Layer 6 of a small transformer language model trained on English Wikipedia (10 layers, counted from 0, width 64).
A neuron's activation on a vector x is GELU(weights . x + bias), where the dot is the dot product.

Input weights of the MLP neurons that the questions are about. A number n stands for n times 0.015.
n12 (bias -0.136): 69 -67 -12 32 5 26 56 26 -65 10 31 4 -9 -28 -5 -27 11 -8 -6 2 19 38 4 92 15 63 -38 -6 -5 -25 9 -18 -35 -1 -3 -36 -24 -35 -14 -4 -88 -43 7 10 -43 -13 2 -32 -50 6 -45 0 7 -12 0 25 25 -20 33 -18 -7 6 -58 13
n28 (bias -0.009): -22 31 -14 21 32 51 -7 29 -48 28 34 -23 -19 -2 36 31 39 35 9 -4 -30 -48 -12 -34 -1 26 -8 9 33 19 -1 -19 -6 -5 -52 -21 9 -40 -19 -13 28 -56 -32 -3 -41 -20 -2 26 -7 5 -32 -16 -21 21 1 6 -65 -10 -5 -64 -27 15 -10 -15
n38 (bias -0.026): -20 20 32 21 -7 39 -40 16 -6 16 -21 25 -38 -49 -27 0 7 -40 56 34 23 39 22 -3 13 -10 9 39 -70 14 -29 -68 -64 14 38 20 49 13 -35 36 -30 1 52 31 -25 -38 -4 8 -32 23 17 -25 -41 9 -12 -22 6 -9 -18 -23 28 -21 26 -11
n48 (bias -0.025): 25 -46 13 7 22 -30 -8 -5 14 -10 8 -10 -20 40 24 30 18 -36 -25 -8 -41 -20 17 47 -93 -14 -10 20 -17 -20 15 -32 -41 39 -2 1 -46 37 24 41 6 -23 0 2 -27 21 17 53 -19 -30 -22 28 1 25 71 25 -18 -10 24 28 -7 8 8 -15
n62 (bias -0.067): -61 4 25 -37 -34 -33 -29 -18 -1 -19 -3 39 13 7 24 32 -44 -28 -17 -9 40 -1 67 -4 -17 -22 18 15 0 -32 -41 41 -45 4 -32 -43 41 31 15 -30 30 18 -22 -7 -10 0 25 -24 32 -1 21 -9 43 10 32 24 30 15 45 -15 -14 58 -16 -37
n79 (bias -0.055): 19 -13 -77 12 13 -28 -51 -3 67 -5 7 -4 16 -24 20 3 22 -27 -6 -64 5 5 28 -1 -60 19 79 21 24 23 -42 1 -16 34 14 -8 20 27 -1 46 26 -34 -19 -51 -18 -11 80 21 8 -25 15 -28 5 -3 -23 23 -24 48 37 -51 -39 -10 33 25
n94 (bias -0.070): 14 -16 16 6 -48 -19 37 10 63 -8 32 -7 50 -60 67 15 17 9 18 -46 16 5 -32 -11 -29 -27 -36 -2 -45 -38 -7 12 12 24 64 1 58 15 21 27 11 34 6 33 45 -31 23 5 -16 -11 -25 11 -46 23 -21 2 -32 -20 -29 -26 5 -19 10 21
n103 (bias -0.081): 2 21 -2 28 9 -39 -39 -7 37 53 -38 -5 -31 -12 -20 15 9 -52 -26 46 -27 5 44 -35 -7 -17 -18 17 5 11 40 5 42 64 4 -23 17 21 -17 45 -7 44 -39 -13 26 -16 38 25 -2 -41 7 1 -41 17 32 -18 10 7 -18 -31 4 18 -97 -1
n104 (bias -0.011): -40 -5 -8 19 31 -2 -14 -28 29 23 -13 -11 20 -6 -32 -16 31 32 24 30 9 43 1 28 3 8 3 -13 -4 -31 -95 -3 5 10 3 14 43 -24 63 14 -26 -7 6 37 -7 13 -48 -30 57 -16 36 34 -9 -42 20 -37 19 -22 50 -17 1 47 1 -9
n105 (bias -0.061): 27 -45 -33 48 -19 8 -4 -37 -14 -7 -33 4 -9 37 -47 -10 14 33 45 20 -32 -15 -28 4 -28 17 10 22 11 11 23 -13 -40 33 -1 -16 0 22 -8 -17 30 -5 -54 1 0 25 0 4 26 -17 59 63 -1 10 3 -48 -9 31 -20 -19 -39 -31 0 27
n112 (bias -0.042): 0 -43 -60 26 7 -2 -47 -31 -4 10 43 26 -14 31 43 -1 -3 -14 11 14 -1 -12 7 20 -48 9 9 -11 42 -39 -16 -32 39 37 -34 18 -18 29 -12 17 -27 -23 0 -37 -25 -13 66 -35 46 5 -56 11 38 3 2 -5 -19 40 27 -22 10 -7 -11 5
n117 (bias -0.071): -14 48 -30 -13 29 15 -44 7 -1 57 42 -1 23 20 -11 -26 39 -53 -4 5 -43 -47 10 -25 -7 5 49 -1 -29 14 42 20 -10 -18 -3 4 -10 45 17 -24 8 -82 -3 1 31 33 -59 -43 -12 -4 -29 -10 -15 58 16 38 6 38 -3 -16 0 -31 -32 20
n133 (bias -0.135): -36 8 33 -7 15 12 27 -41 7 20 8 -54 -26 52 -20 -13 69 21 -38 8 -30 3 11 -46 42 9 -43 17 -52 -10 17 -2 -10 -8 30 -1 37 25 29 -25 -60 11 -14 7 32 32 0 -28 31 43 -20 -9 8 -24 -14 -3 -49 -45 -18 36 -23 42 -42 -16
n136 (bias -0.055): -23 -13 15 7 -10 -14 -21 -27 -29 46 6 18 -12 -12 20 -28 25 -24 -18 6 -37 -15 21 18 -10 -47 -7 7 -46 25 2 -10 29 -20 -76 -3 4 -24 72 10 -37 21 18 4 8 -42 21 62 17 28 -34 43 -39 31 -33 23 14 70 6 45 -29 -53 -14 34
n139 (bias -0.029): 8 2 19 22 -4 28 3 -17 29 24 25 -31 -37 10 -43 13 -12 41 -30 0 -2 -29 10 -26 6 -6 25 -34 60 -24 14 -13 27 -8 -31 -11 18 7 7 0 32 11 34 -34 -48 -21 9 -39 -56 17 34 -36 17 8 -24 -15 -38 13 22 -20 3 8 76 23
n148 (bias -0.011): -32 -16 1 9 38 -20 -13 14 16 18 32 -53 -18 -1 34 -35 26 -7 8 6 -44 -18 5 24 -8 42 -25 19 28 -3 -43 17 26 5 13 -5 96 18 -3 8 -26 -36 -1 -25 20 -2 31 -1 8 -48 -23 11 22 -3 22 36 14 -31 8 -45 -25 17 -24 -66
n158 (bias -0.117): 7 -38 -40 54 16 -41 23 -35 54 26 2 2 -46 -48 -10 -48 -11 11 44 -26 16 -19 60 47 3 -30 -12 32 -17 -12 2 36 -19 -24 -5 -11 9 -71 25 -1 6 -3 12 13 41 38 50 -8 -56 -19 -1 -32 -42 26 9 -29 -24 72 -12 -11 -18 -3 9 10
n178 (bias -0.042): 4 17 24 40 -18 -51 35 7 -14 -23 -44 61 -5 -59 -28 13 35 -41 -11 -23 -11 19 0 -50 5 -10 -11 16 42 5 -16 -15 38 -41 31 15 -21 33 -65 -31 10 -51 -13 4 24 -12 -15 -31 38 -33 35 22 -23 23 11 -5 -23 41 15 6 -34 4 34 -4
n180 (bias -0.094): 27 -47 -34 76 -48 -38 14 33 -61 -16 -11 -8 -11 -28 34 -65 -25 -5 5 20 34 -56 24 9 14 11 -47 43 7 -11 17 -24 -33 -30 -28 15 -13 -30 20 -1 19 3 -13 44 -20 -9 7 -41 -28 -56 40 22 37 10 25 26 -43 -70 27 11 24 5 55 23
n198 (bias -0.086): -30 -19 31 -2 -61 27 30 -14 1 45 37 49 -19 -13 -58 3 -56 21 4 42 -10 17 8 40 17 -43 -7 -35 61 -20 57 -23 16 15 35 26 -17 23 -18 8 -39 4 -1 27 -15 9 -12 -7 -9 -28 -19 -36 11 -11 -26 52 1 13 17 16 34 -23 50 -44
n214 (bias -0.106): -44 2 -30 -27 31 37 -38 23 13 0 11 -16 12 65 -34 -36 -12 12 -59 -2 33 -50 -13 -18 12 10 15 11 -15 -11 -25 -29 27 40 29 11 -11 4 55 -31 -8 18 24 53 22 39 -56 -35 -10 -2 -31 23 -8 -45 9 10 -16 14 -19 21 -31 -19 7 60
n233 (bias -0.075): 12 29 32 45 -49 -43 7 -7 -22 20 11 67 -58 -20 -14 5 5 -5 44 29 53 -27 40 -89 28 -45 45 -36 -15 13 -15 30 35 12 43 -2 -23 -42 16 -52 -11 0 0 8 -40 -23 12 1 0 1 22 -37 11 22 1 -14 -10 45 7 -27 -48 -50 38 46
n235 (bias -0.120): -13 -42 65 31 5 -21 1 -56 25 9 32 -9 23 -38 -7 4 6 23 41 19 8 16 -7 -2 -26 -18 -31 28 29 -31 -24 -7 1 21 -52 -23 14 66 18 -13 2 -27 -73 0 -18 -31 -19 25 26 -50 -12 19 12 39 26 -15 -28 25 10 -29 -4 22 14 -54

Each question shows a token from some text and the vector x that enters the MLP there. A number n stands for n times 0.033.

" O": -5 8 6 16 50 12 28 19 -19 -10 -18 -26 29 23 44 -13 -4 -18 -5 10 -12 10 7 19 9 -6 -7 -74 15 28 -4 13 -12 -5 -32 53 9 21 -18 -18 21 4 -25 -11 8 -12 8 -1 -6 6 22 -22 -19 -43 -12 -16 53 -24 32 1 17 -18 -17 -14
The most active neuron and its activation: n148, at about 1.8

"er": 33 9 4 0 43 17 5 44 0 -14 -18 9 32 34 24 -21 -17 -22 1 26 7 -7 30 7 31 -16 5 -50 -5 22 -26 15 13 -9 3 33 -7 2 -12 1 14 -4 -48 1 19 -22 -36 10 2 17 5 -5 -31 -24 -5 -14 29 -16 2 12 46 -25 -51 -34
Which of these neurons fires most? n103

" K": -9 7 -3 38 60 19 38 8 -11 -10 -13 -14 18 25 25 16 -9 -6 0 37 -17 -22 11 10 14 7 -1 -64 2 36 -25 9 -13 -3 -21 4 -9 17 -14 -29 25 11 -38 -25 15 2 6 13 2 -19 6 -21 -35 -13 -15 -23 39 3 4 25 43 -37 4 -12
Which of these neurons fires most? n28

"et": 28 -9 11 5 51 29 34 12 12 -52 2 -5 17 22 28 5 22 -9 -6 11 -15 -17 32 -8 15 -13 -11 -23 5 18 -23 11 13 -5 -38 31 -28 8 -2 -48 -19 -23 -23 4 2 11 -7 42 10 -1 31 -12 -38 -38 -42 -7 16 -34 20 36 46 -24 -8 2
The most active neuron and its activation: n133, at about 1.3

"0": 6 0 -12 33 -8 24 13 3 10 -2 -36 -9 3 32 37 45 -1 10 -5 0 -1 12 6 30 22 -6 -26 -35 1 12 -16 22 -1 -15 -27 66 -8 11 -14 -29 7 -27 -29 -16 -10 -11 11 21 -15 10 14 -30 -17 -46 -27 -42 68 -7 3 34 60 -29 24 -23
The most active neuron and its activation: n198, at about 1.6

",": 10 -11 6 30 14 3 15 34 18 -14 -25 -40 12 31 51 24 -10 0 1 -17 14 -12 35 -1 32 10 -18 -38 11 33 -26 -9 -8 -23 -13 18 0 7 6 -16 26 -22 -42 13 15 -5 -5 3 -28 -12 35 -33 -21 -33 -24 -41 -4 11 -6 34 36 -13 12 5
Which of these neurons fires most? n180

"ough": 18 -8 3 -2 38 24 19 28 2 -17 -19 -9 27 12 49 -21 -36 2 32 -14 17 -31 31 22 -4 -5 -26 -15 -22 26 -19 8 -15 -1 -20 44 -27 3 -3 -44 12 -12 2 -15 42 -40 -1 5 -3 -7 49 -25 -15 14 -30 -44 11 -1 -3 31 28 -24 20 -4
Which of these neurons fires most? n180

" from": 1 -35 19 7 1 28 10 27 9 -15 -28 -22 17 19 42 34 -19 -8 -12 -12 2 -1 19 -3 13 -5 -8 -40 2 63 -41 15 -3 -13 -20 16 8 20 -27 -16 12 -15 -39 -18 -2 -7 -12 20 -1 6 32 -28 -6 0 -7 -10 28 -3 7 26 26 -23 39 -5
The most active neuron and its activation: n62, at about 1

" was": -2 -18 6 -6 19 13 4 37 -1 -2 -6 -31 0 24 50 20 -19 -16 5 25 -1 -21 11 22 -9 7 -19 -42 2 41 -51 18 28 3 -13 24 -16 18 -24 -21 1 -20 -18 -41 3 6 6 -4 8 -7 36 -29 -13 -1 -7 -30 24 18 4 33 17 -18 26 2
Which of these neurons fires most? n112

"en": 24 8 2 -8 46 31 -6 2 26 -37 -16 -16 26 23 37 18 -26 -1 -12 -1 -2 0 20 -16 18 -6 0 -50 -2 14 -45 6 6 6 8 33 -6 1 -11 -30 21 -5 -25 -19 21 -12 -16 2 -1 5 14 -46 -13 -15 -17 -40 52 -3 8 57 40 -27 8 12
Which of these neurons fires most? n214

" C": -1 17 3 32 44 29 24 5 -15 -27 -20 -3 14 11 22 18 -31 -16 14 18 -11 -10 10 18 18 0 -3 -94 9 40 -6 20 -3 -11 -4 31 9 37 -11 -21 2 -5 -40 -10 0 -5 1 18 -10 -8 12 -9 -15 -18 -18 -36 21 3 8 21 31 -19 -5 -14
The most active neuron and its activation: n198, at about 0.93

" st": -4 -21 10 9 45 24 54 13 -3 -19 -29 1 9 55 43 6 0 -25 15 1 1 -13 37 10 -4 -19 -14 -56 -17 25 -15 12 8 19 -22 5 -16 28 9 -23 -5 -18 -6 -28 3 32 -14 19 16 -14 18 -15 -24 -22 -13 -21 -1 18 -7 20 46 -34 -18 -15
Which of these neurons fires most? n48

" W": -2 -17 9 14 16 19 55 12 0 -9 -17 2 15 5 30 10 -39 19 17 16 5 -9 24 25 10 8 -10 -74 -12 40 -17 16 -25 -9 2 14 -12 15 -14 -4 3 6 -44 -11 -7 -15 -12 27 -5 -2 28 -16 -33 -8 -12 -25 40 0 20 36 17 -40 -13 -1
Which two neurons fire most, strongest first? n12, n198

" old": -4 -11 12 -7 36 35 16 13 8 -24 -18 -23 42 0 54 18 -26 -1 2 -2 -4 -6 13 2 23 -15 -17 -41 -17 45 -29 -1 17 19 -28 36 9 24 5 -13 30 -26 -18 -40 17 9 -7 5 -2 9 5 -15 -8 -27 -25 -40 39 7 6 0 33 -43 5 -8
Which of these neurons fires most? n94

"ang": 17 4 13 13 50 21 4 -4 8 -26 -15 -19 58 18 33 8 -4 -16 -2 26 -37 1 23 10 34 -11 7 -32 -3 25 -44 24 0 -18 -39 26 18 20 -2 -35 10 6 -24 -20 13 -5 -1 1 14 -4 22 -26 -27 -54 -21 -10 54 -25 -9 8 35 -16 -9 2
The most active neuron and its activation: n104, at about 3.3

"re": 21 1 25 -11 29 33 15 31 -8 -19 -22 -1 -2 10 49 12 5 -11 8 -26 10 -25 25 21 8 -2 -7 -63 -6 12 -5 27 -15 1 -41 4 -28 23 -19 -1 14 -22 9 -23 -21 -35 -19 5 11 8 30 -40 27 -38 -17 -17 34 -9 9 28 53 -12 -25 17
Which three neurons fire most, strongest first? n12, n62, n139

"est": 17 -5 9 24 25 42 5 19 8 -41 -25 -16 12 40 46 -1 -19 -11 16 -2 -9 9 27 10 24 -15 -10 -42 -1 6 -45 4 23 23 7 32 -8 24 5 -19 9 -13 -10 -16 15 7 -9 -13 12 -11 16 -14 -6 -53 -28 -41 31 -5 -11 24 28 -50 10 -2
The most active neuron and its activation: n214, at about 2.3

" all": 22 -12 24 0 43 24 19 28 8 -16 -36 -23 24 22 40 13 -23 -4 3 7 7 -4 24 28 16 -15 -34 -47 -2 38 -48 15 -3 3 -31 12 -16 13 -9 -9 14 -39 -14 -14 1 7 -5 29 2 -5 12 7 -13 3 -17 -28 8 2 -1 32 21 -41 8 -16
Which of these neurons fires most? n48

" people": 2 -16 1 12 34 38 13 32 14 -4 -21 -27 -3 46 65 7 -23 -13 19 1 6 -15 12 10 -4 -10 -11 -40 14 12 -41 12 11 12 -11 25 -20 -4 -17 -35 11 -18 -14 -28 16 5 20 11 1 -4 21 -30 -15 -9 -20 -15 43 -11 9 20 26 -37 -15 6
The most active neuron and its activation: n112, at about 2

" Comp": 0 -19 30 29 26 17 22 -18 0 -9 -46 8 -6 18 50 8 -13 2 7 31 12 3 22 25 20 13 -8 -61 12 30 -16 28 -17 12 -15 33 -22 10 -15 -22 -14 -11 -12 -10 0 -16 -4 9 -20 -12 20 -49 -16 9 10 -34 24 -1 -15 30 27 -30 -33 16
Which three neurons fire most, strongest first? n12, n233, n103

"2": 9 13 -16 8 20 28 12 23 15 -12 -36 -10 30 29 15 26 24 -2 24 -3 -5 -10 17 23 30 -7 -25 -39 13 16 -19 42 -20 -11 -21 33 2 35 -20 -22 16 -25 -48 -7 -2 -21 -20 3 -17 11 4 -29 -35 -40 -29 -37 59 15 -5 41 43 -21 14 -13
Which two neurons fire most, strongest first? n117, n104

"v": -1 21 2 1 17 40 -19 -9 -5 -12 -37 1 12 30 30 8 -28 10 7 12 8 -25 62 21 40 1 -27 -54 -8 6 -13 -10 22 11 -19 -2 -29 34 10 -1 47 -8 2 -11 -9 -28 -17 16 1 -7 1 -51 -12 2 -8 32 -1 13 -5 19 45 -52 -9 -9
Which of these neurons fires most? n198

" support": 25 -6 12 15 27 33 14 9 35 -24 -41 -17 -4 25 60 23 -14 -5 4 11 3 -10 25 0 4 -20 -19 -53 4 32 -36 31 13 10 -28 27 -16 -3 -7 -27 -14 -13 -11 -23 21 -9 -2 11 -3 -4 30 -37 3 -9 -19 -8 13 8 0 16 11 -41 -2 11
Which of these neurons fires most? n233

" many": 19 -6 16 8 25 32 1 42 25 -3 -47 -16 12 3 55 28 -16 -10 14 2 2 -17 14 14 -8 -11 -26 -49 -6 19 -38 21 -1 6 -22 18 -18 9 -12 -15 14 -25 -11 -31 6 19 8 3 -6 -5 27 -12 1 3 -24 -35 38 4 -14 32 20 -37 13 -15
Which of these neurons fires most? n48

" l": -9 -17 -3 2 59 22 27 0 -11 -32 -43 -8 8 42 37 10 6 -20 29 8 7 -16 12 27 -3 2 -28 -59 -10 18 -16 26 -19 17 -13 12 -8 6 -16 -3 26 -12 -27 -21 29 -9 7 41 7 -4 50 -7 -31 5 -26 -4 11 5 -16 25 31 -31 -8 -6
Which of these neurons fires most? n105

"at": -2 -9 4 6 24 15 19 -1 2 -41 -14 -9 -4 74 40 -5 10 -10 23 15 -28 -12 36 16 21 -4 -39 -25 8 13 -16 32 28 -24 -8 38 -26 -3 -3 -31 -14 -17 -8 18 14 24 11 22 21 -6 23 -18 -26 -29 -56 -9 27 -44 -3 23 45 -9 -24 -21
The most active neuron and its activation: n133, at about 4.3

"t": -2 -1 13 26 40 9 50 13 -10 -50 -6 14 5 32 16 11 7 -17 12 -3 -9 -22 14 -9 27 18 -22 -62 10 33 -18 28 -6 18 -31 11 -9 17 -10 -6 -27 -31 -16 -10 6 6 0 37 -3 0 20 11 -23 -23 -37 -7 40 -5 6 20 51 -31 -41 -9
Which of these neurons fires most? n12

" S": -12 19 6 24 52 21 43 -1 -9 -4 -13 -23 17 2 23 22 -8 -18 5 17 -2 -13 11 16 24 -3 9 -75 29 20 -30 24 -16 -2 -5 24 -15 18 8 -17 12 7 -40 -4 13 -4 -18 16 0 -11 -5 -38 -22 -14 -27 -21 39 -9 8 37 31 -20 6 -24
The most active neuron and its activation: n198, at about 1.7

"qu": 44 -1 35 7 19 8 23 -10 12 -36 -17 -10 28 11 24 -1 -24 17 -8 28 -13 -25 30 8 22 0 -2 -49 -14 10 -35 4 9 -13 -19 43 1 3 -1 -24 17 14 -17 -25 -15 -5 -13 19 19 -10 33 -59 -24 -10 -37 -16 61 25 17 9 30 -8 -28 4
Which of these neurons fires most? n233

" would": 0 -28 6 -11 36 32 -8 39 13 -3 1 -31 -5 37 36 4 -17 -4 6 -2 20 -11 29 24 4 -3 -20 -39 9 38 -51 31 0 -13 -33 10 -19 4 -16 -31 1 -2 -12 -30 14 21 -1 26 11 12 20 -18 -11 -17 -30 -20 32 14 26 19 3 -21 -2 -14
The most active neuron and its activation: n62, at about 1.2

" ev": 12 -5 20 25 42 27 41 -16 -5 3 1 -28 12 46 25 -2 -15 9 31 16 11 -18 24 21 18 -6 -28 -41 -18 23 -26 17 -3 -10 -30 -4 -10 38 -26 -13 62 -38 -5 -23 -5 -16 -26 34 -9 -14 5 -37 -5 -1 -18 -18 18 3 8 26 31 -20 -19 -24
Which of these neurons fires most? n235

"un": 15 -4 5 0 62 21 -3 18 -2 -27 -1 -14 67 44 33 -3 -2 -5 -10 22 -25 -19 27 23 21 16 -7 -42 0 14 -14 -3 33 3 -12 1 -9 7 -10 -34 28 -6 13 -9 18 -29 -8 2 6 -11 15 -42 -33 -34 -36 -22 29 -36 5 25 28 -18 -6 -17
Which three neurons fire most, strongest first? n214, n148, n104